Layer 5 of a small transformer language model trained on English Wikipedia (8 layers, counted from 0, width 96).
A neuron's activation on a vector x is SiLU(gate . x) times (in . x), where the dot is the dot product.

Input weights of the MLP neurons that the questions are about. A number n stands for (n - 500) times 0.003.
n19 gate: 374 623 630 413 448 540 520 617 585 483 697 324 571 743 723 503 537 517 527 622 612 429 672 609 503 507 388 466 473 366 440 561 463 659 766 483 329 469 497 581 486 455 309 521 364 566 439 556 599 483 663 442 454 562 534 490 257 771 410 399 612 246 527 282 555 659 444 651 486 405 640 630 473 456 534 251 500 533 551 506 607 634 470 445 534 385 440 442 351 357 548 331 564 579 391 510
n37 gate: 446 533 507 414 565 345 579 484 470 697 579 419 598 496 542 420 420 538 692 386 248 572 474 492 787 435 625 492 435 500 500 321 492 555 405 374 399 679 443 530 442 473 660 450 458 632 241 411 359 458 554 397 511 225 602 438 462 451 413 570 583 527 809 435 562 364 426 347 423 485 113 646 537 571 448 346 373 392 791 728 575 653 317 638 289 352 444 636 617 686 393 593 409 581 641 423
n69 gate: 300 104 741 457 511 486 454 590 366 449 696 529 302 489 514 383 334 380 339 601 366 344 415 533 365 540 570 608 661 432 481 735 500 447 500 504 371 428 406 399 357 452 318 632 327 736 754 489 464 381 530 424 641 463 643 500 558 612 397 422 587 544 282 562 452 576 585 624 504 521 396 504 493 461 693 389 317 472 394 619 557 607 489 538 593 587 646 543 450 659 457 805 525 500 493 515
n86 gate: 419 461 471 543 264 521 468 378 639 418 442 456 540 592 446 489 860 302 381 350 310 394 589 339 496 242 603 544 496 493 443 376 529 447 383 683 623 303 416 409 541 241 544 352 424 559 504 537 507 442 604 533 326 426 757 470 449 143 337 147 460 544 438 467 400 446 567 430 296 398 703 475 550 586 583 449 574 399 360 418 547 594 561 402 648 577 432 434 485 427 438 433 598 559 365 522
n124 gate: 362 455 541 587 643 541 591 448 477 601 530 713 371 550 519 542 538 400 678 393 408 252 455 141 496 531 419 587 411 557 504 683 855 357 446 596 440 638 504 367 496 434 354 500 477 395 366 328 212 515 613 473 638 461 647 407 534 553 576 244 431 639 803 469 349 629 492 458 457 467 524 387 459 274 741 549 620 470 646 529 545 301 474 471 674 637 538 485 371 381 248 419 527 477 729 342
n131 gate: 478 321 328 442 160 482 363 466 548 489 421 493 402 588 529 345 489 401 623 610 584 537 514 321 518 500 511 460 496 511 425 504 363 489 284 460 384 661 697 689 445 585 504 626 507 519 485 414 460 569 578 335 443 593 475 367 238 456 556 854 675 744 357 662 326 238 526 390 730 694 474 457 446 475 478 467 323 558 570 616 522 349 346 654 471 416 690 555 420 683 573 633 540 363 438 467
n161 gate: 518 414 532 366 422 504 442 435 592 575 547 601 643 719 438 504 423 718 587 493 555 677 328 386 478 262 778 540 571 406 375 504 660 588 419 692 529 599 548 511 344 530 385 515 548 586 430 327 496 739 466 603 374 369 292 586 632 423 189 564 581 522 574 530 403 558 842 430 108 351 538 514 486 565 678 580 559 446 652 545 667 634 666 507 467 570 659 518 562 437 570 440 562 530 610 567
n179 gate: 523 415 399 656 412 450 446 329 526 212 592 284 462 614 538 539 622 532 436 516 539 745 425 410 544 604 491 484 620 666 640 526 554 440 422 474 471 413 346 494 379 591 668 373 439 674 494 477 312 590 467 778 645 520 660 484 551 407 442 523 407 415 490 591 454 667 355 506 507 472 659 322 605 525 436 574 493 452 633 467 223 363 396 592 449 506 487 635 506 439 613 569 426 379 458 627
n196 gate: 662 480 421 450 650 608 437 332 635 524 364 814 774 490 523 483 550 341 470 780 362 423 618 527 305 449 461 533 507 693 392 503 530 753 443 557 553 577 349 446 480 517 524 319 493 490 729 356 585 527 565 460 582 483 453 442 550 416 494 451 540 432 449 300 497 470 700 398 329 568 538 569 536 600 649 373 619 394 429 604 327 553 444 625 430 530 626 604 577 692 530 582 497 633 342 469
n222 gate: 561 409 603 468 443 543 436 483 504 389 619 504 512 390 484 459 629 868 564 314 650 581 575 427 658 382 578 528 341 516 309 512 979 429 593 270 412 444 315 155 345 467 626 671 592 381 460 632 751 794 401 553 638 553 592 284 480 653 431 396 347 549 597 504 484 532 545 419 332 679 575 341 536 389 484 552 459 548 756 534 360 230 563 662 436 520 512 492 480 548 452 582 359 386 258 577
n223 gate: 413 613 373 614 526 640 361 301 478 504 546 522 500 780 435 726 442 362 353 561 627 276 475 356 422 511 675 626 679 479 414 536 332 414 290 482 446 341 428 507 606 544 366 778 554 416 341 566 667 367 585 373 461 408 379 781 651 583 435 638 482 529 522 355 650 665 530 264 628 531 467 472 390 450 365 489 576 443 616 520 600 447 553 717 543 540 592 522 421 435 522 441 342 778 377 471
n251 gate: 424 486 574 404 598 717 564 571 619 635 564 456 561 616 436 634 410 478 450 583 395 428 335 500 616 551 768 389 435 386 455 561 432 421 460 424 489 453 414 282 500 591 514 442 496 650 558 404 627 583 375 569 518 485 635 434 135 432 425 637 730 475 377 768 533 461 331 573 584 622 404 482 433 301 472 436 584 716 884 480 578 557 514 593 275 665 373 694 590 403 421 306 432 493 500 522
n339 gate: 657 455 664 602 636 669 647 578 319 568 507 547 380 457 631 568 525 546 363 486 393 645 389 667 531 489 445 514 468 532 581 514 479 774 692 592 588 496 620 617 698 726 650 540 419 244 816 515 471 532 301 500 670 359 419 511 521 411 372 317 373 450 293 429 360 542 583 471 486 541 427 434 528 430 532 293 471 399 507 580 489 346 308 544 609 688 615 613 465 493 660 648 698 392 585 418
n362 gate: 400 486 316 545 378 541 664 599 624 439 556 407 465 504 553 425 687 660 377 528 692 613 500 355 503 286 575 356 504 839 493 323 570 511 397 762 339 358 384 518 632 511 464 432 504 630 447 594 710 493 709 383 507 669 552 614 465 496 550 646 595 639 404 422 314 626 399 632 525 633 569 326 368 388 559 388 586 580 507 361 710 361 587 473 542 539 476 613 511 351 631 654 310 453 422 575
n372 gate: 504 530 523 534 422 725 481 604 566 735 420 418 569 721 477 586 542 512 603 388 411 477 631 230 481 613 728 535 325 348 683 670 653 701 550 635 531 481 243 427 391 395 554 445 638 476 492 240 341 446 284 566 583 512 573 726 412 473 478 496 661 531 380 360 301 600 429 706 633 362 575 561 299 371 759 443 613 299 741 561 492 394 447 423 275 615 424 562 719 608 535 465 546 406 315 531
n19 in: 373 709 703 673 362 374 441 347 539 635 497 610 535 440 761 352 326 511 514 598 444 412 585 227 411 521 564 517 489 597 543 532 451 383 581 574 545 714 549 726 504 582 616 489 493 593 433 525 461 553 425 658 561 671 542 610 730 483 440 413 514 429 700 261 695 538 579 468 571 541 727 448 576 206 697 424 606 538 500 388 448 438 448 527 528 570 328 455 465 563 328 674 615 411 616 489
n37 in: 654 250 684 445 423 678 433 531 504 673 425 396 314 479 458 659 394 304 441 564 914 683 749 419 621 573 294 746 448 290 535 738 605 300 393 381 471 500 441 513 530 427 633 466 653 435 551 513 526 560 500 427 517 483 563 315 225 742 585 649 449 616 457 577 556 508 657 114 768 627 456 441 651 567 387 631 320 358 474 265 361 508 709 541 449 683 550 415 542 521 517 504 602 690 189 646
n69 in: 538 632 632 563 277 398 629 329 451 576 371 447 664 564 440 655 399 455 689 440 354 500 500 399 636 655 573 407 549 496 469 485 685 293 474 676 715 421 448 522 508 796 365 542 657 565 672 622 470 564 351 455 394 527 493 712 422 522 557 673 343 508 617 541 769 626 603 406 398 536 604 651 743 699 448 437 772 430 568 542 663 412 478 632 411 571 577 504 567 316 433 648 433 360 747 715
n86 in: 580 614 496 437 736 361 455 421 508 420 511 676 759 504 481 511 399 224 336 466 674 609 272 545 533 454 401 586 534 615 391 737 619 304 379 523 634 470 530 440 481 317 284 458 624 446 447 377 379 549 369 689 562 565 227 363 620 549 607 387 707 355 352 409 408 324 272 477 592 478 457 359 441 511 325 365 367 478 534 694 396 422 504 399 332 444 737 654 590 530 455 695 368 435 659 473
n124 in: 442 500 342 368 376 415 326 293 423 512 342 648 477 519 557 353 401 492 640 462 454 374 459 554 545 566 700 774 446 534 401 424 678 512 676 649 209 439 576 645 504 527 162 423 397 597 515 594 527 435 637 301 660 336 455 279 473 634 380 244 439 724 508 408 570 702 449 500 360 389 563 699 511 443 640 371 450 267 485 346 481 662 541 372 401 561 545 496 527 615 611 154 481 597 546 458
n131 in: 392 348 605 378 508 315 697 550 376 625 480 460 496 536 342 612 556 460 603 396 632 548 376 771 484 560 562 441 182 626 656 385 161 446 448 540 441 349 242 496 641 468 388 395 393 472 440 541 568 516 407 281 605 585 185 351 595 194 485 512 643 496 452 584 435 445 357 568 496 623 348 610 617 500 386 559 355 159 432 362 480 551 742 492 839 540 578 726 579 464 520 375 540 367 480 476
n161 in: 387 372 500 548 474 605 367 535 421 390 264 508 519 361 537 613 437 639 489 500 672 605 373 448 515 704 677 474 417 474 824 366 589 582 530 421 445 231 515 563 549 360 384 413 336 664 597 401 496 504 420 530 613 378 337 595 355 537 660 238 504 511 553 530 326 559 431 477 489 406 373 625 379 600 434 300 474 717 523 290 807 504 460 307 593 709 596 705 586 507 653 693 418 455 668 673
n179 in: 482 448 414 587 500 480 472 694 482 514 663 557 517 440 598 404 602 504 559 345 740 595 545 394 507 400 524 500 674 472 402 447 260 526 444 394 545 549 472 560 671 354 472 575 763 500 334 701 440 282 346 451 503 224 322 532 388 690 570 551 405 479 670 528 397 647 572 376 532 289 565 569 116 431 587 556 433 545 426 573 507 659 528 550 361 426 396 595 675 472 641 429 504 332 641 383
n196 in: 486 426 584 483 452 467 500 589 575 434 389 594 850 307 350 610 565 421 503 462 675 664 520 603 359 375 424 561 635 409 663 514 297 571 627 627 514 551 561 510 739 351 521 517 442 517 517 647 510 490 256 651 443 542 476 202 364 377 464 613 367 580 349 359 580 588 426 552 545 265 472 335 719 554 443 524 393 480 379 561 338 422 567 428 270 579 544 500 561 538 466 573 589 445 640 465
n222 in: 235 238 546 573 551 639 278 528 617 476 393 575 446 465 720 727 473 648 619 387 570 659 387 779 470 390 286 303 332 489 688 442 750 629 348 263 266 333 496 276 382 512 504 390 469 520 372 536 527 643 243 411 583 591 404 590 562 593 356 436 415 551 640 570 355 608 496 504 575 478 380 363 694 255 500 285 582 401 492 584 588 370 515 463 577 636 473 558 647 551 492 406 407 394 345 539
n223 in: 477 556 511 283 634 599 451 551 382 589 803 596 398 431 462 863 545 625 511 417 580 625 692 602 452 343 588 492 531 620 617 436 583 619 508 428 598 409 338 375 404 339 550 554 553 465 492 341 325 470 512 413 378 415 594 262 413 462 324 539 421 527 687 443 404 602 675 618 381 621 145 545 534 504 489 556 814 489 439 415 590 388 463 591 432 557 526 534 251 394 398 427 844 742 485 382
n251 in: 519 102 637 561 465 568 672 520 636 437 531 524 184 324 446 430 616 737 293 628 434 496 734 492 401 743 650 542 324 423 488 330 412 649 632 481 270 376 546 377 555 367 372 441 519 634 508 571 558 504 551 523 421 685 500 586 423 504 636 652 442 653 558 453 696 773 555 543 622 212 488 770 481 446 313 465 629 454 250 529 466 511 504 511 454 442 591 508 519 725 508 331 504 563 616 523
n339 in: 292 389 654 380 518 517 380 500 511 399 423 525 458 446 603 586 504 418 299 496 296 507 431 532 367 396 655 443 468 384 610 258 359 307 382 375 500 482 450 706 514 446 597 597 305 438 653 398 385 318 493 607 451 348 521 741 273 432 524 463 695 352 482 532 374 603 573 234 623 658 570 353 745 479 321 331 554 581 464 600 401 539 671 473 630 528 363 298 528 443 610 558 553 356 514 507
n362 in: 666 478 536 435 626 418 369 366 301 496 319 754 642 837 664 481 401 441 533 559 482 235 543 452 446 559 333 420 370 420 659 423 569 400 448 309 380 632 533 504 712 448 456 604 551 534 500 650 592 515 639 412 564 537 511 359 489 438 360 500 467 441 404 522 351 423 485 463 575 117 629 565 381 500 340 391 689 504 363 441 366 609 684 307 566 676 420 449 474 467 669 280 511 530 607 315
n372 in: 230 224 496 574 527 680 622 619 571 451 335 491 487 425 202 571 456 412 618 540 500 760 470 553 599 455 555 443 442 700 263 311 626 555 708 743 504 231 504 474 460 317 487 629 649 536 487 572 597 430 621 253 380 661 670 406 561 548 550 436 236 772 367 465 768 557 577 504 670 560 432 392 236 361 587 426 260 357 629 430 644 617 509 572 46 768 301 395 539 244 593 536 623 317 601 522

Each question shows a token from some text and the vector x that enters the MLP there. A number n stands for (n - 500) times 0.0086.

"is": 570 569 636 700 493 329 432 306 255 507 424 400 396 449 556 482 453 579 529 513 620 433 461 588 437 267 493 561 434 516 446 381 481 535 588 497 331 591 360 407 676 467 715 524 397 581 503 579 436 508 372 538 334 505 635 522 520 503 631 569 512 565 353 535 271 283 594 647 578 625 474 574 566 479 438 453 673 769 505 366 517 560 547 460 477 444 506 369 385 477 531 533 550 314 542 416
The two highest activations, in order: n362, n339

"ess": 430 724 524 531 512 477 494 387 523 501 572 423 498 464 511 313 606 444 510 445 564 546 507 678 278 370 202 569 482 732 343 480 453 542 500 428 421 609 426 419 596 419 513 370 425 505 455 405 397 602 339 505 478 375 509 471 505 639 429 588 370 688 607 375 337 469 547 558 664 394 490 613 581 343 517 488 594 378 618 419 467 396 642 451 591 561 505 433 575 503 758 507 494 611 504 707
Which three neurons fire most, strongest first? n222, n196, n179

"t": 420 594 657 203 266 533 438 329 488 721 542 370 481 465 397 645 370 396 430 547 437 517 476 566 376 367 552 578 515 572 513 475 606 602 561 371 442 604 560 583 587 439 648 584 341 559 602 577 458 456 480 403 470 436 565 381 681 543 480 553 590 609 710 651 691 575 405 527 568 523 511 396 370 540 395 550 578 587 541 429 628 446 436 422 695 426 482 506 391 515 474 519 511 690 539 426
The most active neuron and its activation: n223, at about 23

"ight": 495 761 591 628 488 396 369 483 558 604 532 443 475 438 463 560 449 420 645 502 381 400 516 833 235 451 440 630 547 675 421 568 428 476 399 600 473 479 610 459 539 438 545 403 518 554 449 556 536 506 409 495 411 579 448 502 514 742 624 595 444 558 535 536 491 514 443 422 499 387 637 636 467 419 440 497 676 644 544 499 509 567 757 621 608 501 477 562 636 500 597 545 526 470 624 576
Which of these neurons fires most? n19

"a": 525 548 608 524 580 500 452 509 487 428 513 443 472 331 369 508 412 596 575 498 478 373 388 615 522 418 479 486 472 778 434 306 598 559 660 532 240 507 694 492 434 572 564 401 673 445 530 682 561 488 454 695 370 515 575 549 426 468 785 407 522 499 614 531 553 481 371 375 507 489 564 479 480 492 409 539 440 460 405 565 503 584 470 367 363 609 340 450 422 641 522 471 348 622 162 477
Which of these neurons fires most? n222

"ere": 526 609 595 447 544 219 388 564 563 429 400 511 487 484 619 610 523 451 403 469 455 422 685 612 573 517 544 527 509 594 473 455 381 281 606 610 378 576 391 404 424 540 509 455 740 619 526 461 525 486 515 582 662 290 560 361 568 535 461 646 501 586 602 725 474 494 560 665 619 405 580 517 598 530 569 703 522 567 384 557 419 427 457 311 639 604 539 565 568 646 610 567 545 542 595 743
Which of these neurons fires most? n69

" B": 397 543 511 439 447 357 429 464 655 450 603 543 556 500 499 461 470 414 614 455 460 502 542 807 395 600 526 465 590 415 481 401 524 362 472 492 367 467 522 666 367 559 486 507 640 358 798 480 420 498 492 501 387 514 377 561 519 393 525 521 474 499 622 536 415 481 444 476 451 447 505 520 467 673 458 599 575 567 549 340 614 358 388 403 664 517 369 549 525 655 611 567 461 619 373 449
Which three neurons fire most, strongest first? n131, n372, n37

"g": 552 490 574 587 460 478 531 331 495 543 292 405 559 321 493 449 299 509 394 565 475 569 338 577 391 604 508 513 537 670 599 529 621 431 521 492 520 544 618 650 659 414 710 516 489 498 502 520 502 536 513 411 481 443 659 426 593 708 470 393 624 650 576 404 312 467 457 380 662 549 479 676 498 542 394 616 412 471 374 325 695 454 574 496 521 547 415 632 553 613 640 459 570 486 510 209
Which three neurons fire most, strongest first? n37, n339, n131

"ate": 404 767 570 596 540 308 287 475 503 389 431 513 437 360 511 626 627 381 601 633 307 718 479 673 347 340 487 508 551 539 533 485 506 395 496 600 499 399 587 497 400 433 409 412 460 453 453 330 645 613 421 487 470 381 716 465 606 580 465 528 445 695 554 530 548 496 595 546 621 384 611 567 500 350 538 478 566 438 517 612 562 470 373 387 512 593 578 583 550 495 723 614 530 523 517 551
Which three neurons fire most, strongest first? n86, n196, n161

"ing": 446 735 631 635 644 390 327 461 426 481 463 422 562 445 469 543 544 465 585 423 422 614 385 693 324 298 371 547 572 573 557 615 498 390 533 559 418 403 626 541 413 434 529 331 461 520 441 348 451 651 359 295 388 466 506 582 463 645 713 424 534 514 593 518 509 487 480 508 560 410 504 568 434 378 495 655 691 552 644 675 449 497 411 308 563 459 574 548 637 458 677 567 559 583 493 609
Which of these neurons fires most? n251

".": 487 488 478 614 437 347 549 314 605 507 644 357 446 535 563 540 522 486 651 451 516 455 426 780 521 434 606 464 380 662 435 390 555 445 581 585 571 560 703 328 388 465 466 534 463 398 330 484 493 650 320 625 641 432 532 428 644 458 409 477 542 632 558 625 390 575 538 420 530 531 392 593 383 463 518 619 473 577 418 389 504 660 612 344 546 395 511 533 411 426 528 628 580 624 546 533
The most active neuron and its activation: n222, at about 4.9

"end": 427 564 528 518 537 337 503 359 394 643 699 369 477 412 347 650 551 601 413 453 373 494 550 655 619 468 480 670 491 689 505 590 611 372 431 577 480 423 541 478 593 619 308 364 419 715 691 467 489 614 406 595 403 534 555 636 466 605 541 488 633 490 435 487 597 669 499 560 614 444 514 570 527 425 365 501 505 627 522 368 507 571 643 562 616 479 500 514 699 616 519 410 518 708 499 537
The most active neuron and its activation: n251, at about 23

"or": 502 726 504 457 381 582 684 653 520 412 639 459 513 539 540 581 460 532 602 458 394 611 511 478 352 396 506 624 367 565 260 489 513 452 395 573 464 428 246 475 571 280 653 405 488 544 527 423 608 539 484 526 361 513 535 620 681 414 651 508 515 461 615 518 484 529 658 719 582 362 603 427 402 517 450 664 481 598 578 357 679 306 485 452 491 422 427 625 559 470 658 404 443 411 484 598
The most active neuron and its activation: n372, at about 20

" and": 548 627 522 641 449 370 288 336 472 379 598 541 298 621 454 605 518 465 572 532 506 602 390 649 448 317 404 460 529 644 548 553 586 402 501 562 648 584 615 448 359 513 591 274 455 488 438 385 413 512 462 501 634 452 741 451 665 505 505 461 579 538 475 636 492 618 473 521 575 302 651 447 368 569 432 685 528 583 490 382 529 423 407 338 584 447 478 584 653 472 567 478 591 672 637 622
Which of these neurons fires most? n86

" O": 475 455 590 298 465 475 637 412 533 462 589 478 631 678 474 438 677 339 552 501 485 553 522 659 427 559 448 502 536 555 501 364 419 372 552 555 524 319 481 560 546 404 591 454 547 450 632 516 472 596 412 384 425 608 378 575 557 447 510 352 491 705 617 495 391 425 375 459 476 547 411 662 357 649 380 482 504 519 577 415 585 490 262 256 430 409 389 416 412 635 794 579 406 596 379 395
Which three neurons fire most, strongest first? n86, n131, n362

" F": 596 663 567 374 510 383 593 466 589 472 603 338 527 523 573 494 461 346 598 424 359 586 365 664 512 478 538 530 604 646 473 542 430 310 615 613 371 441 501 681 589 465 548 606 576 401 834 539 438 531 471 381 542 528 538 466 536 377 512 564 545 675 571 574 455 430 603 480 444 561 642 568 396 698 431 516 683 663 500 572 607 399 574 424 633 485 492 349 483 546 551 542 424 539 429 434
Which of these neurons fires most? n339

"ld": 350 604 571 666 493 316 410 352 514 426 684 573 359 454 459 474 679 502 555 482 446 453 516 523 300 587 393 670 465 759 395 641 464 434 620 595 489 420 468 528 576 541 511 271 484 485 495 525 666 564 315 568 436 591 474 481 497 482 606 613 389 520 651 429 356 493 462 479 470 398 631 670 528 328 593 529 563 470 617 354 686 506 508 757 570 490 389 503 613 663 656 566 423 685 500 583
Which of these neurons fires most? n124

"ound": 444 726 531 618 391 436 438 403 534 461 401 378 556 400 527 504 300 333 594 656 442 470 504 617 444 449 500 554 395 575 446 481 502 459 399 413 514 500 423 422 434 519 328 302 353 431 577 601 489 563 329 392 556 209 638 316 403 498 688 574 443 661 570 614 547 378 533 638 546 291 376 524 538 486 532 565 689 582 338 637 406 575 463 556 631 416 502 622 405 583 551 554 504 541 550 365
The most active neuron and its activation: n196, at about 6.5

"if": 537 838 395 383 487 293 601 392 464 381 468 415 575 606 479 505 470 387 446 485 455 500 446 525 387 542 377 389 580 553 454 520 703 421 549 666 465 665 534 541 348 282 406 473 645 549 626 471 513 443 564 370 354 372 498 331 518 439 510 489 579 705 532 520 623 422 523 645 511 415 551 486 379 512 490 587 266 486 551 582 516 623 596 264 448 413 553 474 633 503 315 515 388 609 588 372
The most active neuron and its activation: n86, at about 17

" are": 596 635 533 494 488 232 536 626 597 424 394 499 485 452 571 695 646 433 515 381 498 597 696 649 553 509 510 505 528 545 544 399 548 463 573 578 467 538 432 358 472 528 419 422 696 612 572 423 649 536 564 598 647 379 478 293 666 584 419 541 533 649 639 585 434 514 539 620 614 490 382 506 491 510 537 681 452 581 363 554 468 460 558 318 697 676 508 610 560 533 658 570 598 606 660 656
Which of these neurons fires most? n362

"al": 384 679 567 574 654 456 527 459 268 629 361 395 483 484 473 587 630 340 630 527 393 602 445 545 411 355 479 463 577 663 383 572 477 341 545 612 233 668 483 475 608 325 489 481 315 406 470 351 473 445 507 554 397 516 518 683 560 434 515 519 572 511 426 444 659 433 559 564 637 572 467 431 247 317 474 491 595 568 561 345 471 527 532 442 348 428 575 611 614 489 614 565 505 554 589 714
Which of these neurons fires most? n372

" C": 511 632 375 382 482 409 508 438 560 469 474 526 517 470 638 564 544 447 639 428 561 434 667 895 516 490 350 499 615 573 518 449 388 336 537 488 513 462 553 582 474 558 542 615 551 409 834 526 304 561 494 518 382 503 580 502 528 404 496 473 558 474 571 457 476 492 471 489 513 481 501 547 454 641 439 548 585 570 466 422 545 447 518 433 474 556 484 511 424 589 497 546 486 468 427 446
The most active neuron and its activation: n339, at about 1.9

" st": 390 561 505 774 279 377 468 447 526 432 734 415 443 440 493 601 376 544 529 640 616 653 542 645 480 475 410 575 539 685 523 563 390 404 452 453 578 553 461 589 495 482 571 524 625 549 711 406 578 465 595 640 374 510 385 515 471 501 569 559 664 588 606 618 553 589 535 464 684 558 499 526 363 496 423 564 529 560 504 237 560 525 270 521 587 552 560 546 694 528 570 472 658 657 536 453
The two highest activations, in order: n179, n223

"k": 367 617 644 612 526 570 352 500 548 520 859 405 551 564 506 523 403 411 455 374 421 510 619 775 337 611 583 612 550 501 527 419 490 486 538 564 426 380 571 519 583 482 433 388 629 365 403 635 489 457 316 512 351 610 452 424 417 559 670 576 388 525 616 564 524 400 483 531 590 492 553 613 569 420 424 521 641 571 603 439 453 603 765 413 517 581 415 625 551 499 582 404 395 577 547 595
The two highest activations, in order: n251, n223

"im": 569 575 535 455 605 557 478 404 409 593 551 388 568 444 479 485 405 498 657 581 379 415 308 532 438 543 191 563 674 673 517 484 645 491 553 545 315 564 649 499 498 487 512 570 585 484 549 508 575 648 635 474 397 464 739 484 585 580 530 377 438 470 653 526 660 537 408 668 548 493 529 620 527 495 687 570 456 627 476 211 417 455 499 287 448 363 509 592 626 452 636 720 467 663 507 583
The two highest activations, in order: n124, n19

"i": 466 556 516 662 570 443 337 359 589 427 553 300 657 522 473 454 571 475 687 471 325 651 459 536 310 283 651 655 434 536 562 456 616 481 637 483 652 424 520 669 433 424 590 382 442 543 586 473 633 592 474 666 476 498 559 462 475 491 662 476 523 424 536 495 558 418 379 696 631 292 608 518 363 502 585 560 377 547 570 477 713 396 489 483 393 611 405 488 715 519 424 568 409 489 466 538
Which of these neurons fires most? n372

"ig": 735 410 719 588 470 418 450 394 414 595 521 299 728 568 544 467 308 379 547 525 381 457 577 543 330 429 671 618 589 680 443 660 432 454 437 615 323 567 624 431 535 508 671 455 511 364 497 518 540 634 485 514 454 547 628 507 603 719 639 482 591 483 616 607 536 493 586 358 614 599 424 665 485 467 438 533 464 610 546 412 617 384 616 491 477 505 592 581 695 368 597 574 495 516 663 425
Which of these neurons fires most? n37

"in": 555 439 447 543 367 619 551 317 498 298 581 436 660 388 314 416 474 489 704 451 507 485 529 569 344 412 287 473 736 475 519 426 513 382 493 353 436 535 509 420 587 369 491 359 495 581 507 451 431 543 403 589 441 516 343 604 532 546 335 316 521 713 477 595 520 480 617 550 551 362 411 399 551 420 537 465 318 406 695 632 529 400 722 429 461 503 447 282 647 588 509 585 517 453 536 481
Which three neurons fire most, strongest first? n222, n86, n179

"it": 583 677 382 571 459 579 358 417 424 409 498 490 485 568 522 604 394 434 490 410 274 543 608 510 380 405 389 594 634 576 308 438 571 595 474 569 468 388 413 450 469 406 594 402 513 498 478 662 382 454 421 578 314 569 490 680 435 429 504 585 455 574 513 568 582 339 516 459 715 680 493 539 530 675 391 554 500 536 565 584 658 466 605 420 565 549 428 544 638 356 562 712 452 391 432 198
The two highest activations, in order: n86, n251

" s": 460 468 490 538 461 464 408 405 523 434 599 552 594 397 467 502 344 527 532 585 541 488 581 652 512 450 484 607 575 562 463 452 555 405 520 448 424 496 463 418 543 455 647 520 640 396 880 409 536 514 437 590 536 441 536 596 516 538 572 509 478 455 646 558 408 525 626 607 526 562 467 385 268 525 353 588 451 498 477 538 808 570 637 529 573 462 519 417 568 574 607 446 320 764 511 512
Which of these neurons fires most? n223

")": 475 590 547 626 495 406 445 469 474 470 634 543 487 526 565 499 400 468 565 424 533 571 684 827 448 434 415 398 512 541 561 435 594 539 583 577 440 500 537 546 342 618 579 422 569 570 301 541 496 593 420 593 541 543 519 448 492 568 656 535 434 567 533 625 406 450 506 339 513 500 672 517 263 386 529 551 663 538 468 387 554 416 786 448 419 487 497 525 557 418 577 632 441 673 664 636
Which three neurons fire most, strongest first? n222, n362, n179

"ment": 479 607 398 507 620 435 494 358 501 563 504 406 446 495 472 579 541 559 502 414 430 689 667 698 406 424 217 695 493 543 368 563 517 488 585 539 466 525 599 413 482 323 503 340 430 635 577 493 472 550 496 480 501 493 570 540 532 602 432 655 427 481 690 344 495 376 290 501 634 415 480 637 525 285 486 608 510 408 738 317 517 481 600 414 505 445 368 648 524 465 724 567 388 604 422 424
Which of these neurons fires most? n37

"all": 334 681 485 535 459 366 500 613 493 621 576 420 435 464 413 538 736 428 558 530 431 589 603 581 502 403 280 829 500 724 527 459 609 499 498 642 363 567 510 749 571 622 509 312 507 501 654 512 623 467 317 511 443 440 435 667 459 504 526 429 504 509 421 425 405 561 504 600 584 308 498 605 688 552 435 543 420 513 558 284 527 710 641 565 575 521 543 563 581 615 527 550 509 589 462 417
The two highest activations, in order: n196, n19

"ard": 470 652 571 636 490 467 467 513 394 450 623 480 502 483 479 509 448 433 690 387 365 480 529 759 310 409 530 541 443 587 442 666 462 484 533 526 399 472 597 476 648 454 415 402 474 492 372 593 565 498 419 540 547 568 494 749 547 661 574 533 551 569 583 435 264 370 421 565 664 295 489 515 462 515 419 505 587 675 539 399 622 517 626 511 499 526 434 595 757 514 577 558 509 607 578 638
The most active neuron and its activation: n362, at about 5.6

"n": 367 521 418 528 391 579 536 527 500 389 398 589 522 427 446 510 401 448 471 542 322 561 492 645 596 534 481 442 372 564 560 440 467 430 476 469 471 488 510 464 399 551 342 422 442 494 581 576 391 557 249 432 534 327 558 440 515 548 637 585 530 653 501 644 550 524 565 707 524 287 409 524 524 595 426 773 586 534 382 525 360 529 560 251 619 274 516 451 422 545 671 495 417 672 592 237
The most active neuron and its activation: n37, at about 1.1

"p": 659 592 613 640 614 488 570 351 410 617 339 111 373 429 507 548 518 554 462 525 511 627 633 536 403 477 503 430 607 515 328 540 568 559 457 290 361 592 571 504 564 352 598 378 588 423 673 436 535 543 262 412 515 487 497 307 484 523 624 416 601 476 595 633 429 571 451 579 603 374 521 495 536 565 427 698 429 501 520 577 465 532 589 323 607 459 410 534 407 549 530 422 555 619 475 378
The most active neuron and its activation: n372, at about 1.4

" ": 476 605 562 367 483 442 423 424 581 431 652 494 344 470 501 381 360 500 690 463 565 435 398 682 486 597 596 598 645 780 542 403 520 484 575 588 488 517 440 504 449 206 693 425 529 525 661 509 518 538 420 426 503 489 423 542 645 453 666 513 600 451 618 660 506 604 413 562 520 435 509 274 417 485 440 617 443 578 642 251 680 519 693 462 524 573 482 434 535 440 539 459 500 621 449 429
Which of these neurons fires most? n161

" f": 564 618 618 540 385 354 511 406 464 431 444 180 333 430 427 562 385 327 519 414 370 617 543 633 520 478 587 459 591 765 527 485 434 361 601 644 524 507 489 575 605 407 580 652 763 509 682 385 434 586 463 534 467 401 537 498 510 478 456 655 476 523 530 597 555 564 471 498 465 540 542 623 293 695 335 501 525 638 398 648 517 652 607 447 570 459 537 418 548 453 441 454 538 655 421 397
The two highest activations, in order: n223, n161

" w": 333 520 576 461 341 247 460 420 469 479 592 422 458 473 512 666 377 445 608 463 413 583 533 660 441 462 418 479 602 589 609 398 381 451 524 508 484 661 431 459 525 435 682 673 685 595 825 495 484 559 485 552 572 299 497 462 542 552 677 554 643 563 723 515 564 490 428 420 545 476 470 478 375 490 523 526 583 540 384 481 447 602 567 557 626 548 434 563 514 469 546 501 568 653 359 626
The most active neuron and its activation: n37, at about 7.1

"e": 602 670 597 616 473 461 186 347 484 454 659 403 470 494 540 537 520 408 511 382 483 484 538 795 441 391 501 480 505 706 425 370 490 499 465 715 458 487 523 482 452 484 549 398 421 544 493 525 574 645 405 387 473 566 653 523 417 540 571 566 397 544 477 568 385 550 543 491 549 546 606 511 522 282 579 578 541 540 503 467 526 459 681 397 540 546 346 628 565 589 634 556 521 707 382 733
The most active neuron and its activation: n222, at about 14